Layer 4 of a small transformer language model trained on English Wikipedia (13 layers, counted from 0, width 64).
A neuron's activation on a vector x is GELU(weights . x + bias), where the dot is the dot product.
The model reads these tokens: "\n" "The" " S" "ur" "re" "y" " Mi" "r" "r" "or" " and" " County" " Po" "st" " state" "d" " that" " \"" "it" " follow" "s" " re" "cent" " visit" " to" " this" " country" " and" " his" " " "vo"

The vector x that enters this layer's MLP at each token. A number n stands for (n - 500) times 0.0087.
0 "\n": 344,529,532,504,333,358,650,462,504,534,506,540,475,421,573,593,73,482,519,471,529,464,438,527,555,434,429,556,517,664,561,495,660,612,439,575,542,479,482,501,434,475,520,425,481,490,612,527,566,505,459,307,574,494,584,619,503,556,384,444,574,572,551,490
1 "The": 306,510,515,515,353,388,668,490,540,525,512,511,432,417,621,582,140,428,475,475,634,468,434,458,556,476,415,565,509,637,587,489,638,603,432,547,528,447,438,496,395,522,503,434,496,513,547,515,583,533,495,438,495,567,600,605,515,566,354,464,564,605,560,466
2 " S": 391,544,578,463,368,352,674,477,538,510,519,543,464,374,578,575,63,352,415,462,582,469,429,453,577,482,414,566,496,620,589,432,688,537,443,502,547,559,487,531,429,508,498,435,481,544,542,516,538,523,468,367,504,546,568,572,514,526,385,512,610,652,536,512
3 "ur": 353,573,493,515,372,255,676,499,564,514,488,546,479,391,576,548,303,388,491,519,517,476,466,464,539,453,425,584,461,624,609,468,637,531,400,549,515,511,485,523,453,469,489,397,511,545,564,545,492,535,515,320,518,537,668,617,469,564,389,452,586,706,514,461
4 "re": 343,559,493,494,429,265,694,520,502,475,504,562,437,396,546,521,217,467,432,505,574,480,479,474,555,481,412,570,470,606,598,483,697,588,432,575,563,522,497,490,418,402,479,422,496,527,451,559,490,521,476,347,554,523,711,602,454,524,399,447,559,687,541,499
5 "y": 343,539,519,466,417,237,679,491,535,527,501,531,446,360,619,547,193,467,449,494,483,488,443,465,547,457,432,544,475,632,587,470,626,576,420,559,571,501,432,494,426,421,482,429,479,524,496,591,552,597,501,336,523,585,633,640,478,517,402,537,586,663,547,486
6 " Mi": 395,571,467,485,373,396,712,460,538,575,557,500,442,391,675,489,215,399,432,478,548,480,474,510,589,446,424,507,490,552,562,424,644,517,420,548,514,526,472,537,390,505,474,452,491,563,602,525,502,549,533,324,546,561,591,605,474,478,337,503,597,667,547,524
7 "r": 332,556,569,490,417,245,659,500,546,539,509,548,502,398,582,546,243,380,468,491,627,475,452,421,533,493,429,600,466,604,612,416,644,592,403,569,543,482,508,477,412,481,470,387,490,540,570,576,528,531,479,348,505,571,618,567,441,540,426,458,603,617,495,523
8 "r": 332,553,570,488,419,245,657,499,545,542,509,547,503,397,583,544,240,378,469,490,632,475,453,422,535,493,428,601,465,607,611,413,646,593,403,568,546,481,507,477,410,475,469,389,488,542,570,576,528,532,481,354,506,570,621,563,441,538,425,463,603,613,493,523
9 "or": 333,557,506,534,407,206,667,510,558,567,497,535,440,428,558,562,228,412,512,520,582,460,500,436,521,454,433,555,471,634,604,421,661,588,403,567,535,498,480,508,398,442,459,434,475,536,534,574,500,520,508,376,530,553,690,582,477,511,424,460,600,634,508,481
10 " and": 253,460,530,453,402,360,658,485,559,525,551,527,465,429,603,531,238,423,492,493,635,462,449,474,585,449,414,585,494,615,570,451,688,580,427,558,586,467,480,451,394,464,496,438,444,484,528,583,533,532,504,457,525,622,617,566,465,537,390,488,601,584,514,479
11 " County": 378,496,547,471,331,317,659,488,568,625,516,479,433,419,710,549,208,388,510,481,570,483,515,428,562,478,380,538,473,625,565,468,652,574,424,572,574,524,451,521,393,457,463,445,477,519,563,557,513,507,547,398,521,556,606,644,494,496,427,491,585,575,536,434
12 " Po": 317,580,537,459,435,367,745,488,554,549,516,505,419,405,577,563,208,469,423,486,615,488,477,481,588,465,396,581,512,550,578,418,713,542,416,528,527,539,509,530,338,488,482,465,474,526,496,555,532,482,514,364,539,538,632,538,441,434,401,486,556,644,533,539
13 "st": 400,481,458,506,412,284,656,505,510,472,516,533,448,408,569,537,114,473,512,498,654,480,457,446,489,476,391,570,478,625,591,474,669,584,423,538,542,500,500,453,396,495,441,406,503,573,540,554,539,554,514,440,507,591,592,530,440,536,427,497,638,644,555,474
14 " state": 391,538,456,456,441,299,672,524,538,557,498,527,410,383,522,515,127,458,469,462,473,466,526,507,526,452,374,564,488,612,544,482,715,590,427,602,538,507,479,524,388,433,442,468,463,529,607,581,484,540,536,437,517,610,655,582,471,509,441,512,584,621,525,467
15 "d": 361,516,513,448,413,280,659,497,479,547,480,550,499,394,608,535,171,391,536,479,651,482,452,425,519,486,407,577,501,616,601,408,636,602,425,527,540,537,473,463,389,461,458,392,475,543,533,577,503,544,495,376,531,604,574,567,475,533,437,526,621,608,561,491
16 " that": 315,481,510,463,366,385,632,496,566,552,510,490,460,451,645,525,207,435,477,461,704,481,400,474,549,454,390,580,506,586,562,474,694,595,452,556,526,474,449,449,377,450,493,438,453,479,519,576,557,587,511,413,554,591,680,595,478,531,413,517,600,612,500,476
17 " \"": 375,506,539,442,426,332,706,498,552,481,502,495,489,404,520,523,207,382,457,494,714,481,429,435,575,449,421,595,467,673,545,378,692,567,424,521,518,518,445,513,370,438,504,456,498,453,639,534,570,595,497,427,566,511,595,635,534,522,385,502,611,580,530,498
18 "it": 376,548,469,464,445,278,675,535,518,535,483,537,487,377,586,524,206,436,515,493,624,465,456,430,520,438,398,652,486,560,590,517,714,544,427,510,539,489,474,463,429,487,468,421,473,587,505,601,528,537,510,307,532,569,672,555,459,487,423,522,578,677,509,489
19 " follow": 400,584,437,460,426,389,681,498,545,530,488,536,465,384,550,461,153,421,491,445,617,478,428,489,546,427,405,594,501,556,556,460,745,581,413,566,568,516,464,503,413,449,500,428,443,529,579,552,547,546,529,313,556,554,685,540,503,516,439,497,615,607,527,472
20 "s": 360,530,551,472,420,291,624,472,550,568,508,531,445,391,542,496,26,355,496,523,638,487,428,443,529,502,396,556,489,552,587,489,666,527,431,548,582,503,497,475,407,452,484,431,461,525,547,563,510,558,494,380,529,554,613,618,485,534,404,552,617,701,539,502
21 " re": 370,613,499,502,392,328,715,525,563,480,488,530,504,367,549,492,89,448,440,464,641,473,452,490,540,435,413,600,466,587,563,473,700,512,412,610,516,526,510,559,386,431,464,458,464,491,546,570,478,529,468,470,574,551,608,554,486,531,424,496,574,665,554,490
22 "cent": 381,539,521,541,448,356,664,484,555,468,483,530,395,388,655,541,179,483,552,454,654,472,457,427,522,452,409,562,503,599,577,484,660,551,417,564,491,442,494,457,376,453,449,420,491,578,479,534,591,499,553,375,517,593,666,615,493,507,419,542,591,681,525,453
23 " visit": 394,468,518,488,407,388,698,496,536,513,453,523,512,408,607,520,177,391,455,466,672,492,471,486,528,438,376,569,480,519,566,441,739,606,410,563,564,504,496,510,400,461,447,426,444,516,646,546,536,481,515,373,522,587,700,576,484,522,481,520,598,620,503,459
24 " to": 319,520,532,458,425,428,679,494,514,549,497,529,456,444,615,510,173,391,502,473,557,485,471,518,537,407,404,514,484,564,584,466,662,562,426,524,545,482,403,474,401,481,502,469,422,448,535,556,569,535,510,469,540,622,606,621,478,516,341,563,605,708,540,515
25 " this": 364,491,499,470,397,354,651,507,543,525,512,506,450,425,650,540,193,433,509,437,722,468,412,491,515,475,386,600,480,594,552,453,701,574,463,569,498,464,473,494,342,460,458,444,468,524,504,567,570,549,500,399,513,607,741,625,544,565,384,529,539,599,527,478
26 " country": 397,489,559,446,409,361,695,474,579,547,502,485,454,408,561,496,28,403,482,456,583,475,528,492,523,453,386,566,468,602,555,462,718,591,431,561,580,502,493,495,408,416,458,452,466,512,554,571,526,512,539,416,497,546,683,657,521,540,398,570,570,637,512,484
27 " and": 230,463,555,450,415,397,680,482,551,511,552,516,480,445,582,517,215,389,503,480,648,470,456,473,562,447,412,560,487,592,564,466,717,559,427,562,568,453,489,451,371,488,493,432,433,465,536,587,546,529,506,454,521,614,663,594,490,522,403,533,599,591,515,490
28 " his": 395,492,517,509,427,379,609,533,585,501,515,552,446,389,575,538,105,365,506,471,659,486,426,498,557,473,380,558,459,613,572,450,702,565,450,570,480,436,455,489,363,545,488,461,439,478,527,536,536,488,498,427,507,571,738,645,518,557,369,546,559,562,544,502
29 " ": 401,626,545,432,390,401,711,481,543,512,521,511,481,425,537,471,96,412,520,459,605,475,451,459,564,460,407,592,464,661,556,363,709,585,432,536,505,497,488,494,356,441,484,419,446,522,547,547,522,536,485,456,560,499,624,581,474,560,434,563,589,690,546,519
30 "vo": 310,621,484,468,432,399,684,483,500,465,470,546,463,378,636,464,227,336,557,463,657,466,482,461,567,427,411,509,500,519,586,450,698,566,423,574,546,486,481,473,435,499,474,384,455,566,584,532,467,494,544,372,507,548,599,684,483,507,411,571,581,655,565,543

Each question shows the input weights of one neuron of the MLP. A number n stands for (n - 500) times 0.003.

n198 (bias -0.115): 483,408,429,490,597,714,423,449,634,543,681,770,568,639,417,617,395,470,460,473,415,439,608,792,571,371,438,534,562,495,515,538,362,614,550,404,526,626,477,557,375,373,585,456,400,325,535,401,503,492,491,642,413,483,554,277,511,455,315,434,443,520,586,474
Which token does this neuron like most? 24 " to"

n178 (bias -0.044): 527,481,647,434,426,595,725,725,617,621,505,444,466,658,512,432,513,599,284,479,435,481,539,443,370,811,411,442,486,531,259,409,328,402,663,739,582,548,466,420,576,561,335,466,359,694,469,568,347,611,464,399,455,634,527,642,554,454,551,444,493,447,357,493
On which two tokens does it fire most, strongest first? 11 " County", 14 " state"

n31 (bias -0.096): 786,735,544,605,351,461,442,419,192,734,617,896,804,356,427,744,658,589,492,508,463,721,249,701,614,586,277,389,617,479,331,488,492,690,554,509,363,644,445,633,449,301,633,517,626,363,380,522,442,194,557,401,772,378,435,685,569,620,506,571,354,386,422,629
Which token does this neuron like most? 0 "\n"

n212 (bias -0.097): 489,348,573,436,352,681,447,630,330,492,392,492,432,377,354,402,425,517,426,589,512,578,690,365,536,274,566,360,419,388,497,552,438,431,485,533,463,370,640,428,434,406,684,514,463,411,482,519,578,565,605,452,619,567,591,550,477,677,604,691,356,435,567,385
Which token does this neuron like most? 26 " country"

n107 (bias -0.117): 429,465,616,462,382,519,513,424,380,416,496,471,553,417,380,643,507,707,508,432,398,314,291,802,692,559,511,451,635,567,394,743,495,552,480,452,450,793,591,502,320,446,264,577,484,491,365,566,426,599,457,440,207,463,410,235,478,432,650,350,462,678,572,439
Which token does this neuron like most? 12 " Po"

n50 (bias -0.142): 606,590,493,511,690,522,608,444,548,573,621,595,611,349,635,476,423,621,582,563,534,459,360,478,440,427,301,481,438,427,433,589,333,540,420,664,483,449,557,665,526,109,647,292,623,396,449,417,655,542,431,646,420,534,407,300,459,501,530,296,491,366,483,531
On which token does it fire most, and how strongly? 21 " re", at about 0.34

n89 (bias -0.161): 521,448,505,465,406,535,573,606,621,477,514,552,382,521,570,569,590,597,497,595,588,542,483,574,648,469,420,509,498,441,617,491,453,421,530,451,378,489,522,552,609,404,446,644,484,642,437,560,381,555,462,420,497,474,373,422,488,455,352,445,660,514,424,576
Which token does this neuron like most? 6 " Mi"

n9 (bias -0.129): 526,509,656,479,464,438,511,523,389,602,426,639,716,358,472,485,530,474,473,430,435,536,451,435,489,395,596,336,604,577,376,600,641,274,511,581,515,645,610,719,528,640,523,558,668,474,462,547,550,600,549,668,457,371,424,340,637,522,404,279,437,568,624,443
Which token does this neuron like most? 21 " re"

n161 (bias -0.099): 482,432,489,356,433,503,422,680,587,509,431,459,674,506,456,347,487,503,428,487,531,546,380,424,778,348,481,524,474,551,543,547,468,560,493,501,495,670,386,332,626,527,367,766,465,604,431,652,453,443,540,631,501,502,467,467,511,431,589,505,521,483,592,459
Which token does this neuron like most? 10 " and"

n239 (bias -0.105): 455,379,709,529,390,551,436,554,671,703,404,566,394,472,432,295,515,586,461,472,529,502,553,476,651,525,747,354,552,789,703,511,312,552,456,427,683,476,439,500,537,327,158,730,439,524,440,424,424,500,609,569,441,566,555,412,599,524,536,450,610,351,505,516
Which token does this neuron like most? 11 " County"

n134 (bias -0.090): 456,735,410,318,457,519,472,458,562,634,700,651,437,540,430,725,578,622,366,383,456,508,443,485,390,464,625,580,655,325,516,469,578,478,673,475,560,602,369,406,361,365,314,505,457,570,386,254,541,594,658,635,371,523,414,444,508,380,432,467,493,569,572,402
Which token does this neuron like most? 12 " Po"

n255 (bias -0.091): 568,494,537,441,433,641,642,606,553,497,611,395,516,551,344,542,455,547,385,537,382,511,413,451,586,481,438,454,521,374,620,387,483,436,525,453,569,490,605,612,719,552,304,448,541,470,451,506,573,631,523,387,455,579,428,600,563,690,475,347,409,545,570,625
On which two tokens does it fire most, strongest first? 2 " S", 6 " Mi"

n14 (bias -0.106): 386,246,311,505,481,553,328,504,469,620,375,419,396,456,559,417,558,588,633,640,418,565,626,409,596,474,437,414,450,441,551,515,472,563,371,491,682,607,258,594,511,384,475,557,228,691,455,593,518,410,641,584,521,429,455,416,534,702,295,618,365,375,215,317
Which token does this neuron like most? 11 " County"

n229 (bias -0.077): 641,632,292,481,742,555,287,653,270,592,582,485,265,586,280,387,589,437,497,505,339,452,575,384,680,376,437,408,385,694,754,621,625,667,571,518,440,390,477,531,387,400,412,544,589,541,555,463,848,304,380,552,668,708,318,616,444,440,631,522,706,478,330,260
Which token does this neuron like most? 14 " state"

n242 (bias -0.119): 519,557,531,480,405,512,555,598,515,519,472,579,399,485,403,664,493,663,656,562,475,430,297,541,491,757,260,407,721,441,540,557,418,451,500,275,561,802,507,409,774,361,330,512,724,563,439,481,495,573,482,473,435,498,402,481,520,310,466,342,649,563,558,282
Which token does this neuron like most? 13 "st"

n164 (bias -0.041): 442,506,521,385,454,671,488,659,455,448,476,357,506,650,353,655,459,417,400,501,457,655,442,392,468,367,610,439,429,342,471,552,590,390,609,605,291,421,604,525,458,421,281,391,493,425,510,572,571,379,553,313,540,649,499,505,491,583,591,407,444,510,405,519
Which token does this neuron like most? 23 " visit"

n205 (bias -0.095): 617,389,465,475,479,632,350,616,412,536,493,517,345,442,377,363,564,501,613,500,388,464,561,655,571,398,496,473,486,531,507,552,506,689,541,530,371,461,257,481,410,486,370,687,520,544,735,504,629,417,418,398,663,560,565,459,591,525,591,560,647,577,588,457
Which token does this neuron like most? 14 " state"

n77 (bias -0.035): 429,451,729,425,619,531,586,509,554,461,546,380,392,488,333,575,585,470,527,598,464,447,447,464,633,685,552,467,645,525,345,585,482,519,399,429,461,476,489,553,328,442,569,482,427,459,481,589,537,572,479,523,342,299,422,306,508,435,483,316,553,712,586,475
Which token does this neuron like most? 12 " Po"

n224 (bias -0.117): 516,369,457,594,358,517,456,522,497,606,576,454,475,502,504,470,554,595,588,406,493,545,500,584,522,411,499,532,560,535,538,491,416,674,584,509,474,389,672,403,410,498,352,536,359,624,641,642,479,434,672,419,516,372,542,399,695,846,566,520,499,329,544,550
Which token does this neuron like most? 0 "\n"

n180 (bias -0.153): 370,171,671,572,444,645,544,691,582,375,463,354,647,700,429,459,404,598,620,352,515,448,403,486,774,337,470,421,590,432,515,360,307,577,598,468,359,411,359,477,647,377,197,543,173,540,463,592,414,480,565,329,707,282,387,476,645,526,528,381,635,220,584,497
Which token does this neuron like most? 0 "\n"

n238 (bias -0.062): 484,431,381,485,523,620,202,483,429,381,565,485,521,647,407,492,506,491,592,477,368,746,452,389,829,480,231,393,542,491,364,466,474,773,599,581,353,466,714,753,293,472,598,505,418,429,614,455,558,452,505,597,500,533,616,425,544,394,450,430,601,646,588,383
Which token does this neuron like most? 28 " his"

n120 (bias -0.037): 571,504,434,624,463,303,441,587,497,563,474,516,548,531,488,461,533,526,414,525,507,476,453,483,266,613,508,476,454,451,594,610,385,536,481,419,586,577,456,419,450,626,432,387,602,666,378,322,401,560,564,579,504,452,526,558,449,443,467,429,402,576,473,388
Which token does this neuron like most? 13 "st"

n33 (bias -0.084): 522,399,544,574,498,501,395,362,661,399,484,500,335,469,575,541,509,623,643,643,471,388,333,621,611,612,716,478,539,582,631,469,473,463,525,574,645,563,373,462,650,287,349,351,643,773,578,631,305,531,400,574,598,402,467,438,504,448,264,308,340,398,461,397
Which token does this neuron like most? 0 "\n"

n222 (bias -0.064): 442,369,555,471,603,662,411,493,498,517,501,403,544,324,274,517,443,451,555,289,432,457,561,434,445,354,370,380,550,527,350,518,490,580,558,659,389,590,734,559,496,586,476,588,589,468,408,663,408,506,609,408,588,535,618,493,430,531,647,499,449,461,562,597
Which token does this neuron like most? 14 " state"

n168 (bias -0.142): 588,377,657,437,314,710,561,326,513,595,347,538,469,549,219,616,483,729,637,530,298,491,509,657,532,305,712,369,754,413,303,526,702,348,380,414,538,478,645,580,589,651,356,667,535,380,389,428,752,645,381,486,855,386,536,551,534,639,639,348,382,691,849,542
Which token does this neuron like most? 0 "\n"

n244 (bias -0.144): 595,327,532,284,432,420,547,494,502,350,485,353,412,569,302,416,551,686,325,492,447,419,486,516,531,413,480,601,617,351,596,535,622,501,524,406,658,458,575,553,609,651,586,526,721,238,380,392,603,823,370,572,620,537,291,624,821,669,447,668,459,408,645,432
Which token does this neuron like most? 17 " \""